Layer 3 of a small transformer language model trained on English Wikipedia (15 layers, counted from 0, width 64).
In attention head 0, each number of a token's query is one row of weights dot the token's vector x. The head spreads its attention over the tokens so far by the softmax of query dot key.

Query weights of the head. A number n stands for (n - 500) times 0.00075.
q0: 379 627 607 339 535 495 599 472 481 355 582 628 447 434 305 541 507 580 498 562 481 639 643 787 690 426 602 448 367 497 475 402 502 342 605 447 372 510 571 533 323 525 603 559 631 709 467 570 412 463 543 441 310 460 513 396 402 426 364 648 588 435 547 493
q1: 535 507 412 550 398 600 599 469 558 634 466 345 470 629 598 533 376 443 649 429 523 388 534 433 581 551 430 558 421 401 504 487 361 718 553 516 616 492 459 438 547 504 431 516 308 553 496 442 435 533 456 401 476 538 412 464 517 647 450 419 541 498 374 466
q2: 662 684 653 364 525 566 394 527 501 677 491 608 470 644 530 419 474 650 464 286 607 454 496 418 468 504 533 576 451 545 516 627 442 515 376 527 568 554 475 557 413 558 493 371 367 632 626 441 491 415 504 492 609 592 400 545 562 501 444 383 589 643 439 492
q3: 616 622 484 587 470 643 465 409 564 671 475 436 447 540 662 387 654 589 536 409 639 452 566 384 348 647 663 384 407 606 485 551 451 408 314 475 485 749 364 519 316 452 510 244 504 504 533 566 552 547 709 551 561 504 497 680 602 505 581 240 500 689 318 326
q4: 367 262 483 487 391 384 485 494 549 376 442 339 449 511 391 630 472 326 446 681 615 658 459 490 510 563 311 503 492 453 408 516 400 750 712 530 461 393 581 453 558 471 418 611 512 627 328 564 482 368 628 345 521 467 555 423 596 678 415 395 346 421 664 492
q5: 499 544 361 290 438 418 543 333 723 707 504 473 256 456 333 626 444 384 704 578 677 394 652 154 563 456 520 389 542 472 433 560 426 563 579 612 345 422 250 576 444 441 516 347 471 472 546 509 440 603 447 601 380 603 360 543 545 427 560 459 349 516 410 329
q6: 471 454 548 661 681 622 508 523 576 627 601 504 597 536 745 442 613 650 362 412 518 572 504 467 580 524 512 550 396 359 467 471 463 277 337 569 420 421 538 609 568 590 359 511 546 422 505 218 694 540 433 661 499 527 505 682 354 480 466 527 560 667 502 747
q7: 504 387 651 671 529 386 627 541 358 662 772 522 488 598 792 362 357 380 638 665 489 454 296 575 537 609 318 623 666 429 395 583 794 653 661 790 439 236 479 594 433 752 488 646 544 330 199 491 588 305 417 532 615 476 475 827 494 623 595 670 619 400 669 520
q8: 577 495 390 639 484 665 698 428 412 369 487 637 677 568 341 365 442 503 348 580 675 365 370 523 434 345 556 469 716 461 578 537 329 208 230 319 431 377 468 583 418 548 243 463 514 343 512 214 250 260 432 449 549 446 477 299 411 518 557 571 435 705 642 562
q9: 422 530 675 509 813 245 506 242 496 364 295 683 239 377 477 545 609 456 593 446 473 746 510 469 525 380 545 535 334 707 417 254 453 550 669 366 377 492 727 650 532 510 547 111 85 709 551 653 470 633 567 576 568 193 681 661 575 605 379 138 719 512 600 462
q10: 578 576 494 559 453 609 628 711 442 510 352 558 622 557 429 563 224 647 703 321 447 663 611 470 298 527 590 435 316 315 259 306 465 213 453 694 692 272 421 362 557 571 502 462 417 511 381 427 433 461 686 636 450 364 545 166 351 463 451 315 386 280 639 739
q11: 560 630 345 701 514 244 497 457 457 455 523 561 380 842 605 390 790 628 509 324 345 572 394 734 387 371 460 372 589 600 408 646 645 664 287 489 510 566 605 379 147 660 436 574 171 217 482 476 530 738 491 578 561 669 632 453 478 542 639 649 646 426 560 425
q12: 513 383 433 441 609 800 855 788 441 487 536 341 610 633 454 376 462 487 348 566 466 288 375 388 618 740 355 567 674 542 421 601 644 353 601 193 906 251 399 634 549 499 438 707 584 486 612 275 384 697 204 543 389 424 438 708 769 528 657 657 599 557 536 421
q13: 736 396 495 356 530 584 384 527 486 413 714 600 837 268 471 651 526 651 526 674 509 671 410 348 464 502 493 279 571 489 354 272 329 225 789 439 678 590 619 146 658 644 461 812 454 405 455 340 419 531 123 780 692 377 410 394 458 722 562 705 254 636 387 647
q14: 395 409 227 604 374 219 397 294 577 487 436 652 674 744 372 434 604 453 373 558 202 357 717 717 362 518 741 619 816 527 674 438 565 593 526 772 463 414 588 397 235 393 700 561 585 38 229 609 430 488 397 279 367 863 583 562 676 531 314 469 532 370 574 290
q15: 887 518 722 835 652 732 523 406 401 265 527 692 219 322 636 642 645 469 604 402 281 327 432 648 601 587 481 493 310 474 498 569 371 210 606 251 363 149 869 491 617 668 475 725 600 460 671 735 590 399 600 367 469 735 527 394 393 593 482 618 600 436 474 694
q16: 418 555 453 473 599 528 563 525 598 384 398 410 412 529 472 636 501 513 520 506 466 403 459 404 530 456 464 551 605 452 460 532 526 459 483 453 618 574 433 424 495 334 442 543 486 737 601 488 611 463 578 372 510 387 518 503 533 523 507 412 526 577 506 485
q17: 758 575 681 353 464 542 474 419 433 436 651 515 473 397 526 583 593 335 351 465 537 605 706 559 537 608 435 442 530 453 484 448 481 540 472 560 395 511 586 593 492 595 492 440 420 463 573 759 483 488 594 507 406 545 494 494 482 550 579 445 462 490 429 499
q18: 662 519 536 651 414 407 451 589 400 765 654 549 477 575 681 374 548 429 346 479 558 423 362 418 403 608 535 648 382 602 405 397 655 574 436 637 467 496 555 454 416 557 541 301 439 374 541 469 454 560 618 347 514 634 374 612 470 404 455 390 556 478 428 388
q19: 642 432 407 538 358 421 385 340 501 678 548 580 429 486 494 564 453 400 573 649 602 531 400 449 463 295 335 491 400 544 440 525 618 319 449 452 420 554 627 543 643 394 640 398 482 357 606 489 389 705 476 392 434 567 527 479 631 360 835 698 526 471 382 338
q20: 640 535 606 385 551 489 630 512 389 499 442 429 608 388 687 461 512 500 514 217 428 493 365 518 359 576 577 696 621 529 421 590 606 480 504 511 518 624 355 720 539 599 313 722 529 447 356 509 578 377 420 591 650 422 546 385 586 562 419 489 563 518 492 690
q21: 512 429 474 673 434 565 459 711 408 511 424 368 392 726 383 388 766 452 475 399 499 551 410 432 310 564 306 446 680 471 315 481 564 803 338 741 646 466 235 282 523 617 474 670 396 473 195 456 681 558 456 428 302 533 366 457 410 734 439 371 667 461 519 498
q22: 818 677 437 614 591 466 406 548 271 638 454 639 401 675 384 265 639 620 406 412 468 314 483 463 381 408 554 429 492 458 665 724 662 383 348 482 794 616 541 545 452 342 713 542 427 315 739 445 337 588 262 517 468 761 211 827 580 433 601 601 520 549 357 236
q23: 578 406 384 308 415 725 761 453 283 377 635 607 662 479 426 513 249 629 598 784 511 515 517 467 405 481 423 261 718 437 555 669 523 315 440 503 321 450 550 383 361 309 741 691 466 647 504 498 448 410 335 588 564 542 472 286 551 514 601 541 446 528 363 439
q24: 164 458 556 664 304 890 751 588 398 730 390 410 611 689 622 241 391 472 381 492 458 225 483 426 128 570 621 413 642 461 554 538 334 560 400 383 540 558 380 421 115 613 269 857 417 414 361 246 414 416 413 613 452 826 349 457 317 436 372 675 535 371 680 529
q25: 125 291 603 427 435 459 572 608 560 284 438 642 606 630 376 639 584 404 482 429 522 640 242 566 598 445 433 513 450 208 397 644 409 404 419 510 259 132 640 690 506 844 404 530 443 296 220 686 657 534 537 393 352 654 724 206 322 656 510 506 657 326 718 653
q26: 375 466 450 482 484 743 352 551 482 230 422 696 552 453 277 475 556 467 327 350 541 273 422 757 636 464 549 670 415 448 411 665 517 422 327 554 835 572 673 346 711 730 367 602 335 566 392 608 463 463 604 298 583 598 579 28 544 441 425 768 512 516 518 633
q27: 127 424 596 642 482 905 804 621 516 354 428 235 486 521 448 485 243 778 568 596 324 483 828 321 592 626 502 140 533 583 597 727 510 636 521 550 430 612 309 645 350 460 345 765 336 596 399 653 690 448 394 644 470 488 475 483 694 309 415 713 365 561 466 388
q28: 401 456 401 623 313 357 535 314 337 336 521 394 397 548 785 567 623 352 573 508 486 552 544 365 558 729 368 702 409 556 262 504 338 497 514 749 413 331 410 746 641 732 658 470 438 605 266 397 696 481 523 310 305 459 503 321 609 453 196 215 648 599 532 440
q29: 500 548 486 478 552 213 90 426 527 243 484 451 552 553 779 569 509 643 749 802 731 549 690 492 432 564 265 351 274 403 570 514 528 546 547 490 429 558 334 438 627 666 397 414 665 590 428 512 470 469 764 453 554 645 776 239 365 459 570 345 534 576 717 497
q30: 505 645 434 383 619 748 513 584 253 500 560 333 710 355 425 709 405 351 351 188 378 416 367 470 478 350 598 863 410 624 523 417 511 471 356 611 565 568 422 538 632 412 633 688 313 451 559 529 546 438 261 287 395 565 343 640 546 362 412 466 338 447 266 545
q31: 578 394 510 360 673 157 552 443 553 588 414 488 464 569 614 553 237 553 527 411 388 696 628 402 604 664 159 430 350 303 430 371 637 331 615 411 197 575 720 276 610 636 844 192 447 825 791 752 230 607 574 574 684 566 460 690 666 743 663 536 517 596 534 621

Each question shows a short text with each token's key, already scaled and adjusted for position as the last token sees it. A number n stands for (n - 500) times 0.0052.

Then comes the last token's vector x. A number n stands for (n - 500) times 0.008.

0 "-": 501 509 512 515 496 529 529 532 521 412 455 654 437 432 578 454 506 476 485 493 520 500 491 511 564 468 394 583 519 416 516 420
1 "col": 524 444 515 501 512 450 530 520 529 432 425 649 487 461 548 482 478 492 497 500 550 440 507 514 507 459 367 598 537 404 473 499
2 "ored": 524 481 527 512 473 487 538 543 546 458 475 649 456 402 547 460 492 470 473 490 542 429 490 532 514 480 372 557 520 402 491 431
3 " nar": 482 491 561 525 444 514 546 564 540 462 440 615 444 453 515 445 509 448 486 464 544 463 535 525 549 435 399 634 508 432 513 469
4 "es": 492 514 529 516 490 496 510 553 531 466 442 633 463 423 564 448 518 481 496 502 531 465 474 565 504 477 349 543 527 388 458 445
5 " and": 542 503 514 493 470 524 537 557 492 473 469 667 410 406 536 428 487 506 525 519 497 503 480 540 523 488 440 543 575 407 490 412
6 " distinct": 549 484 537 543 423 488 533 544 545 465 459 588 441 471 525 456 493 516 540 508 512 436 551 555 547 491 357 606 444 416 509 452
x: 315 383 381 357 567 633 643 347 411 502 599 418 448 445 491 429 266 546 530 412 532 492 701 504 412 658 655 334 672 406 356 620 500 573 477 608 718 708 611 508 498 241 386 484 554 368 551 469 621 552 344 421 505 815 542 703 478 404 565 569 732 685 667 460
To which token does the last token give the most attention? 3 " nar"

0 " ,": 491 496 504 508 482 515 536 526 520 425 461 652 479 434 586 435 514 490 489 479 530 491 513 532 576 451 401 601 496 421 497 427
1 " Man": 516 462 518 519 460 458 514 567 558 471 429 647 475 460 525 440 479 527 490 490 533 459 500 572 506 460 384 569 539 401 499 433
2 "go": 533 467 506 523 497 479 530 546 533 466 439 671 452 416 553 431 483 480 471 488 546 442 476 521 501 472 434 510 540 381 452 444
3 " Hill": 494 489 514 515 466 444 545 521 553 435 440 685 467 448 504 503 507 488 496 490 541 438 493 576 523 459 406 546 534 428 523 431
4 " had": 511 494 547 526 432 526 538 534 520 436 434 634 425 435 559 428 473 500 488 512 538 425 466 560 527 497 393 524 560 468 462 431
5 " a": 507 497 535 528 451 525 547 551 510 463 469 662 450 385 529 450 456 519 532 495 535 466 513 523 519 493 415 605 540 443 517 432
6 " population": 519 488 571 552 432 515 533 507 494 443 466 564 419 513 487 357 505 488 490 556 512 414 528 607 548 476 473 618 469 484 497 517
x: 342 295 402 297 344 685 555 378 319 598 610 430 521 366 481 437 317 566 616 607 507 532 773 408 308 632 783 367 594 386 392 588 605 654 465 520 651 574 612 602 375 289 509 416 529 447 690 533 684 544 477 494 597 654 602 665 529 480 618 681 599 630 541 567
To which token does the last token give the most attention? 6 " population"

0 "ough": 484 493 477 516 470 513 545 517 538 405 433 657 463 442 623 387 526 478 477 478 535 475 505 571 605 403 359 630 483 370 472 406
1 " now": 496 471 505 538 453 479 602 514 475 414 465 639 406 457 574 441 522 486 442 467 534 386 536 708 559 469 400 627 523 437 412 481
2 " separate": 476 543 520 490 440 487 580 594 498 401 405 626 361 469 489 429 557 450 473 444 570 445 561 572 517 497 375 676 429 415 497 453
3 "d": 522 482 549 518 424 506 575 539 577 442 475 669 398 455 609 451 522 463 467 479 542 422 483 557 515 482 323 556 558 349 471 391
4 ",": 506 501 561 507 473 524 583 553 515 417 462 724 392 392 590 398 499 472 525 499 497 470 498 556 524 465 366 553 590 414 470 400
5 " the": 501 522 532 535 441 502 575 577 539 408 484 678 398 342 581 392 496 498 508 488 537 437 536 528 516 478 394 582 508 347 526 419
6 " area": 514 512 556 582 419 445 569 547 523 401 457 684 403 451 458 377 535 497 481 530 525 418 486 677 552 446 466 606 452 468 487 423
x: 392 338 462 366 385 633 602 318 246 525 610 413 455 403 535 342 324 578 608 553 592 505 837 470 341 534 715 416 539 346 382 557 650 660 437 451 683 593 654 577 410 357 540 429 510 464 663 610 605 585 372 424 598 699 544 651 384 511 474 672 707 638 598 636
To which token does the last token give the most attention? 1 " now"

0 "o": 490 498 491 517 482 514 531 525 528 426 447 652 472 432 584 442 511 479 489 486 542 495 505 525 569 459 410 599 489 398 507 421
1 " as": 499 468 522 502 497 515 548 558 519 451 451 651 411 402 558 425 476 493 491 495 527 487 459 572 492 491 415 568 566 422 477 460
2 " Indian": 505 505 563 557 434 475 560 556 601 426 476 663 490 408 479 459 524 494 468 479 562 437 521 501 529 465 435 512 521 440 520 461
3 "\n\n": 428 549 568 565 460 519 562 495 478 397 490 583 436 461 559 538 528 564 553 519 462 510 532 586 562 512 421 609 539 512 525 460
4 "=": 490 478 508 535 464 511 560 462 472 445 537 626 467 482 441 525 428 584 575 564 427 509 555 577 569 513 449 609 559 488 525 493
5 "=": 558 437 484 521 474 512 558 458 469 447 542 627 463 483 439 524 456 560 573 574 421 513 554 573 568 513 453 605 558 484 526 496
6 "Production": 512 488 515 559 451 534 564 485 530 461 534 595 517 522 512 476 494 519 539 492 492 453 582 578 634 409 455 612 434 426 538 493
x: 476 420 482 388 427 618 520 282 311 561 501 432 463 566 414 513 237 515 655 569 598 413 661 407 310 574 656 403 583 430 421 699 508 598 430 561 696 555 633 636 407 266 453 394 663 375 706 682 518 540 239 367 564 800 468 648 440 426 502 570 615 614 689 539
Which token does the last token look at most, and with what share of its attention? 6 "Production", with about 50%

0 " maximum": 497 507 481 521 466 505 548 500 520 407 436 635 481 443 593 419 518 475 483 477 546 476 517 554 600 440 412 680 454 409 495 420
1 " recorded": 528 475 521 513 431 474 556 554 496 476 467 620 401 488 550 435 507 498 441 452 528 426 512 632 510 511 340 657 497 443 480 449
2 " adult": 491 505 578 570 449 474 557 594 581 455 448 688 469 447 523 420 516 492 455 474 567 441 519 524 558 431 379 567 472 410 515 475
3 " length": 508 486 568 573 444 452 566 532 555 458 452 631 456 424 498 420 520 480 465 472 539 428 498 619 535 479 379 669 491 450 457 505
4 " of": 513 515 541 502 433 477 556 574 543 448 458 694 408 354 555 425 457 484 511 500 547 449 485 547 497 481 369 535 529 435 478 472
5 " 14": 484 520 551 518 444 511 541 528 529 423 443 696 369 399 541 419 474 522 540 542 531 462 509 521 510 490 342 547 520 468 447 515
6 " inc": 497 554 539 546 435 503 538 546 564 391 431 595 403 374 527 434 474 509 549 501 560 423 537 566 515 480 393 651 513 472 440 520
x: 270 370 538 425 534 726 398 475 422 522 518 390 466 467 486 418 283 621 505 420 609 611 561 575 413 472 622 404 596 419 349 657 562 582 404 627 695 578 576 521 520 226 447 583 469 372 688 479 570 651 511 319 617 743 818 705 383 470 565 754 626 658 550 576
To which token does the last token give the most attention? 0 " maximum"

0 ".": 470 493 519 543 476 547 551 519 519 359 466 671 453 439 624 412 517 481 489 498 519 508 506 516 627 439 368 638 518 413 520 395
1 "\n\n": 551 600 577 570 475 529 562 487 425 341 521 577 414 482 617 520 561 484 505 526 429 530 506 612 600 482 405 678 537 499 537 471
2 "=": 408 588 550 560 442 512 575 445 434 431 567 638 462 511 420 519 548 572 581 581 390 526 566 607 594 513 436 649 556 513 543 516
3 "=": 421 543 522 545 456 515 572 439 437 438 573 643 467 513 412 529 443 605 593 595 383 526 565 600 597 510 439 645 557 501 544 516
4 "Cast": 463 500 523 502 467 515 532 477 553 442 472 658 509 567 554 444 497 463 548 511 498 417 575 596 600 341 375 626 419 381 472 565
5 "=": 573 421 469 512 484 521 571 431 452 440 581 668 469 494 413 513 456 575 595 607 383 513 570 594 603 504 436 621 575 496 525 539
6 "=": 574 396 440 489 499 522 568 426 450 441 586 667 472 501 408 519 543 523 578 608 381 520 570 588 606 500 440 620 572 495 528 540
x: 502 372 608 447 428 673 360 322 411 609 653 422 470 492 551 606 401 545 531 415 608 558 676 360 297 639 608 357 527 479 440 573 423 621 371 650 863 440 636 466 493 298 567 292 373 388 710 622 674 591 403 370 478 760 466 575 373 570 494 472 616 720 573 602
Which token does the last token look at most, and with what share of its attention? 2 "=", with about 50%

0 " Af": 483 484 504 554 447 515 570 534 601 349 410 735 461 350 658 367 499 486 462 452 586 465 525 524 614 383 324 710 484 328 498 397
1 "rik": 577 435 600 593 469 432 574 599 631 415 412 781 452 394 588 442 418 493 474 440 535 351 468 606 491 430 303 553 604 345 513 364
2 "a": 531 466 519 545 425 476 542 603 581 423 377 817 413 323 631 375 480 453 476 497 570 476 483 578 521 452 283 541 570 358 461 373
3 "ans": 572 474 546 520 470 473 488 623 605 377 384 750 485 411 648 457 558 411 466 487 575 375 469 652 511 437 284 541 567 311 419 374
4 ",": 498 493 568 496 466 514 601 585 539 324 395 822 375 329 613 372 518 429 543 510 527 477 487 548 535 458 320 535 633 406 472 390
5 " 0": 462 533 524 506 416 507 604 488 523 300 358 807 336 410 650 404 474 494 535 519 612 528 499 516 557 474 299 621 488 420 439 566
6 ".": 423 575 528 524 441 590 588 592 520 412 464 733 280 403 638 284 499 477 572 552 518 494 482 479 567 521 296 543 585 354 536 369
x: 382 293 521 301 433 648 410 374 317 563 629 369 372 403 500 498 257 452 630 460 572 617 462 477 358 601 765 222 585 523 415 499 574 618 471 543 763 579 568 487 390 289 428 473 550 261 718 552 659 514 410 375 492 579 643 471 387 444 370 434 640 633 644 622
Which two tokens does the last token look at most, in order? 0 " Af", 6 "."

0 " dark": 525 500 521 526 448 500 604 530 569 364 416 720 444 398 593 423 528 466 433 428 600 413 544 555 641 409 349 690 445 397 549 380
1 "-": 544 518 592 529 486 530 568 595 537 423 436 794 305 329 569 447 509 500 443 462 539 476 465 507 510 512 299 546 597 396 507 431
2 "col": 547 435 541 515 494 422 567 522 565 378 370 745 479 424 579 477 523 439 506 493 595 383 528 532 518 426 269 664 561 343 449 509
3 "ored": 528 501 575 536 438 499 572 579 582 414 459 744 415 317 575 442 517 447 471 486 571 380 491 555 526 467 279 596 552 350 484 377
4 " nar": 465 532 609 560 385 536 582 607 568 431 397 684 408 421 522 416 476 425 515 437 567 443 575 549 594 382 326 735 510 399 519 446
5 "es": 465 536 553 530 477 498 518 598 557 437 405 727 434 364 608 407 506 483 511 508 549 434 458 617 503 464 240 565 551 317 433 397
6 " and": 557 494 517 495 438 550 565 609 491 445 443 784 346 330 555 383 551 509 550 524 498 512 474 572 544 479 388 570 628 361 482 344
x: 355 332 559 442 549 536 498 283 462 627 723 502 364 477 505 474 299 605 584 420 572 557 644 474 311 551 651 376 696 390 421 433 586 616 566 558 765 527 675 651 519 282 505 435 490 237 656 522 522 604 275 425 624 673 486 476 317 465 394 570 727 640 681 575
To which token does the last token give the most attention? 4 " nar"

0 " reference": 497 501 484 499 470 507 538 494 519 407 469 588 470 471 581 416 511 477 507 480 525 497 529 543 607 413 393 654 474 412 506 443
1 " to": 492 453 504 489 478 508 531 547 443 486 449 663 440 436 584 412 525 489 516 560 474 458 479 565 494 493 373 562 518 426 459 429
2 " the": 498 491 518 511 467 488 551 567 508 428 473 636 402 382 571 402 516 489 492 486 523 465 530 528 502 485 405 572 521 393 519 441
3 " fact": 488 509 583 580 425 513 540 594 541 498 472 573 430 433 501 418 510 498 478 470 535 423 516 575 542 482 377 600 508 434 438 455
4 " that": 506 525 535 513 438 519 543 558 464 546 486 588 400 492 539 449 436 533 484 507 464 465 522 646 537 474 350 580 490 444 460 443
5 " Poly": 523 530 507 531 425 472 527 560 572 420 408 623 418 386 537 450 466 525 518 500 546 476 513 514 524 456 405 567 483 399 513 458
6 "pt": 492 535 517 529 470 493 513 556 557 445 445 622 436 480 592 482 472 495 573 508 509 458 493 548 493 458 367 582 569 384 454 433
x: 449 384 431 461 555 765 409 293 491 537 541 496 416 573 386 398 344 484 466 479 529 577 628 538 342 577 673 491 536 453 323 579 514 568 478 596 813 700 539 507 373 106 377 416 594 332 509 496 544 474 326 393 469 652 601 653 421 460 483 615 830 613 678 509
To which token does the last token give the most attention? 0 " reference"

0 "n": 500 506 495 526 471 514 551 540 548 362 432 731 470 400 607 443 528 488 483 487 559 473 503 547 615 430 340 655 525 353 499 359
1 "'": 540 511 594 593 472 520 569 532 529 463 440 704 401 306 580 359 513 497 482 471 521 450 473 560 537 497 321 609 604 401 567 453
2 "t": 526 459 542 518 458 503 597 596 549 379 464 758 475 467 605 488 533 508 492 474 579 418 493 572 562 424 365 621 608 370 466 383
3 " until": 472 467 578 544 411 542 621 597 509 388 442 680 408 374 540 351 509 477 522 532 529 436 545 597 582 481 389 687 477 459 394 464
4 " 1": 456 518 536 524 428 495 579 519 544 379 406 790 404 378 609 409 493 498 538 515 581 499 518 534 542 487 338 603 496 419 446 523
5 " September": 445 560 548 532 465 508 534 612 529 371 449 705 365 375 593 351 497 449 527 535 550 444 499 568 500 477 326 638 470 443 414 526
6 " 1980": 478 519 582 600 440 523 582 489 571 427 480 665 392 304 546 355 436 501 572 532 512 408 538 587 554 473 298 553 454 534 414 552
x: 312 333 418 334 348 685 535 277 312 428 498 453 506 336 592 544 299 692 484 472 625 647 586 435 474 558 659 396 658 427 394 534 557 457 417 610 733 592 560 506 401 244 486 253 631 512 597 533 544 637 336 424 536 768 605 580 524 507 448 610 620 628 693 646
Which token does the last token look at most, and with what share of its attention? 3 " until", with about 40%

0 "\n\n": 530 552 540 572 444 560 583 502 490 317 461 691 427 425 680 448 523 416 494 478 493 529 534 600 702 421 328 729 487 386 544 373
1 "The": 487 490 530 536 447 496 612 563 497 352 452 778 434 311 566 369 501 516 519 489 507 455 570 569 604 416 381 687 578 321 548 367
2 " Lake": 524 527 517 558 474 474 618 542 577 305 431 818 393 355 581 434 489 494 491 481 581 338 481 581 582 425 376 582 481 338 499 426
3 "s": 501 493 514 512 412 487 524 590 563 437 419 758 435 408 635 436 494 487 469 489 585 405 505 630 573 409 250 525 525 257 456 371
4 " College": 488 504 496 557 421 445 653 498 607 343 476 823 517 420 508 494 569 495 518 512 560 353 522 601 636 389 372 635 417 347 513 457
5 " opened": 444 524 541 556 380 522 626 468 520 323 471 695 368 425 525 420 481 484 502 466 521 325 560 741 589 469 435 728 440 404 437 431
6 " on": 566 468 500 536 368 529 585 521 549 490 463 844 412 248 533 462 528 517 586 547 477 454 524 617 587 463 359 629 497 417 478 385
x: 424 314 467 439 502 474 487 341 485 586 605 389 378 382 555 582 285 569 490 387 720 557 647 470 409 644 576 464 629 339 334 586 555 508 489 551 804 504 717 499 494 264 513 410 568 290 681 656 523 634 361 453 550 688 448 578 242 256 439 611 651 656 630 494
Which token does the last token look at most, and with what share of its attention? 5 " opened", with about 30%

0 "t": 488 498 483 526 471 525 580 535 552 339 419 791 481 415 654 427 517 488 482 468 580 481 503 559 648 386 337 732 526 303 500 328
1 "co": 518 454 515 541 496 487 539 614 537 397 375 852 404 349 551 410 453 526 463 461 601 434 459 558 500 453 333 615 629 326 456 320
2 " and": 410 505 560 514 427 540 560 632 478 471 443 841 336 324 566 375 506 494 489 517 520 489 476 581 565 485 387 583 627 307 495 302
3 " I": 478 483 568 551 437 535 551 593 543 478 417 791 371 317 670 427 538 530 511 500 582 502 461 508 515 489 257 634 530 255 394 473
4 "K": 464 524 588 598 431 457 596 542 634 429 479 844 415 401 672 393 609 422 553 496 529 419 488 584 506 424 338 564 536 275 447 472
5 "EA": 361 597 564 587 384 446 558 613 583 469 421 821 501 409 679 455 500 460 583 474 577 440 532 517 502 478 318 596 498 249 492 430
6 ".": 434 554 540 564 426 561 613 624 574 399 479 803 352 421 617 369 457 524 590 543 524 478 489 509 560 517 337 523 614 314 565 277
x: 422 277 502 279 513 597 438 329 248 584 608 352 405 378 492 483 270 494 622 428 563 592 499 497 364 616 756 268 608 503 338 475 572 622 456 552 778 508 562 483 407 279 425 429 541 337 689 501 651 480 322 376 502 625 582 465 331 513 340 536 644 540 672 600
To which token does the last token give the most attention? 0 "t"

0 "log": 496 491 511 516 475 491 544 514 538 415 451 674 491 412 576 453 495 502 484 478 543 487 526 533 592 416 392 674 514 381 517 410
1 "y": 504 489 509 512 469 470 545 530 533 467 431 705 473 436 573 418 509 503 492 504 522 472 469 575 516 426 346 547 569 375 493 382
2 "=": 444 557 556 563 456 495 579 467 481 444 532 705 418 424 450 467 537 552 551 555 433 511 527 590 541 505 427 629 599 445 508 487
3 "=": 443 527 536 550 464 506 579 453 474 442 550 698 430 440 438 488 460 580 568 570 424 516 536 583 558 501 437 634 592 442 514 496
4 "\n": 480 527 563 598 452 565 556 474 453 422 526 566 405 469 548 477 431 607 579 563 405 529 550 616 610 479 392 627 518 505 506 467
5 "The": 504 503 506 531 456 504 583 529 514 407 483 674 444 349 532 408 510 493 523 503 502 462 558 539 560 436 437 620 553 363 522 433
6 " species": 469 484 493 571 450 513 534 491 472 473 462 630 514 544 572 390 503 504 470 496 505 479 554 654 595 408 466 636 402 387 460 419
x: 465 479 326 322 365 662 526 382 355 546 602 477 406 373 491 438 212 496 614 619 595 539 651 508 357 536 781 282 582 380 343 501 627 717 444 411 728 547 609 568 481 281 517 379 539 484 601 698 576 487 395 356 461 794 529 671 437 513 470 670 620 596 540 539
To which token does the last token give the most attention? 6 " species"

0 " State": 485 513 497 532 467 498 576 525 548 334 439 730 491 401 632 440 503 474 493 482 574 463 521 516 648 422 346 688 475 346 538 393
1 " School": 536 484 494 559 434 462 625 507 577 334 448 782 428 376 525 426 447 495 482 474 577 417 477 580 597 423 402 634 491 366 539 432
2 " opened": 544 474 520 519 408 480 607 492 531 365 460 686 367 408 539 414 526 478 463 441 565 333 532 706 562 473 425 687 461 395 448 446
3 " on": 450 511 558 543 390 507 576 536 553 494 456 805 411 273 543 446 476 519 528 510 530 430 503 599 557 472 367 614 506 404 484 405
4 " 1": 448 528 535 525 395 488 585 492 535 408 384 811 384 379 597 398 462 505 551 514 581 496 543 549 547 480 334 613 478 427 447 536
5 " January": 450 568 583 573 416 482 571 536 561 374 470 731 357 316 605 388 427 475 561 564 511 405 530 568 518 481 315 576 487 432 511 527
6 " 2012": 482 545 537 585 412 534 593 481 562 416 491 652 379 324 574 352 413 498 576 545 521 447 558 559 573 478 269 596 412 486 389 599
x: 374 331 526 386 429 619 563 282 367 428 442 476 456 441 510 578 329 664 600 565 592 548 505 379 447 621 722 388 644 410 340 583 574 426 396 668 690 590 536 487 483 180 466 277 651 490 642 512 563 606 309 405 604 738 698 572 482 557 420 606 590 710 727 581
To which token does the last token give the most attention? 2 " opened"

0 ".": 460 491 525 557 468 562 568 526 526 313 455 726 438 419 664 384 523 474 485 498 525 511 509 521 668 419 326 683 525 385 527 361
1 "7": 479 446 505 548 466 466 565 474 537 399 437 783 396 385 644 287 450 508 504 574 535 485 470 542 580 399 286 582 524 413 454 515
2 "%": 506 443 473 526 430 487 575 494 529 413 501 559 483 600 607 320 487 494 503 510 503 458 594 601 633 319 240 676 352 371 479 496
3 " of": 453 521 555 527 398 452 585 591 543 432 474 731 365 255 603 382 436 458 505 527 567 390 475 583 530 461 289 558 517 405 456 478
4 " people": 507 498 583 554 396 485 559 558 543 336 405 662 504 553 589 361 474 487 472 542 576 332 521 697 627 370 314 516 510 375 425 556
5 " living": 513 534 642 538 379 464 577 476 559 294 409 722 391 400 559 490 456 485 478 450 525 391 622 686 587 409 399 533 574 374 491 466
6 " in": 465 554 549 514 379 519 613 593 581 376 425 749 383 247 614 403 497 508 529 522 560 415 484 570 551 494 349 573 520 447 467 428
x: 314 312 543 435 480 612 516 339 396 627 580 327 394 347 609 456 284 659 577 363 598 688 641 581 415 560 639 427 690 345 365 661 655 629 467 510 681 569 702 415 511 259 479 452 556 286 621 580 474 685 465 564 638 668 517 482 289 432 397 503 552 674 659 478
To which token does the last token give the most attention? 2 "%"

0 "nd": 487 482 504 537 475 502 553 524 562 363 428 747 469 406 606 414 498 491 480 491 545 453 501 559 593 409 334 679 535 363 495 380
1 "i": 507 476 519 540 434 463 540 599 567 448 424 796 438 401 580 388 502 523 465 491 558 451 486 570 522 467 307 581 539 377 457 384
2 ",": 512 447 573 508 478 504 588 566 526 371 421 782 393 365 596 383 503 486 490 509 513 471 489 553 520 470 345 550 613 398 482 401
3 " 0": 492 510 532 513 456 510 587 489 513 322 389 763 359 432 631 416 536 477 514 526 596 518 490 521 549 477 328 617 493 423 465 555
4 ".": 524 510 559 539 452 581 576 575 515 421 477 702 324 426 621 320 558 442 543 538 519 477 491 486 571 512 322 550 572 375 538 387
5 "6": 463 526 515 493 467 487 569 504 563 411 472 732 366 398 643 308 542 473 500 581 534 431 465 520 544 449 287 520 491 390 463 537
6 "%": 470 542 489 505 456 493 565 513 540 392 486 616 469 562 593 321 502 463 478 548 494 444 554 586 605 356 249 638 385 375 476 486
x: 361 333 433 357 571 615 635 344 373 465 467 455 503 462 460 467 374 424 629 601 501 532 611 579 253 594 742 210 658 467 300 596 625 525 457 627 715 658 671 518 581 265 580 336 546 408 623 575 715 468 371 449 598 703 498 579 456 497 435 598 639 692 557 665
Which two tokens does the last token look at most, in order? 6 "%", 0 "nd"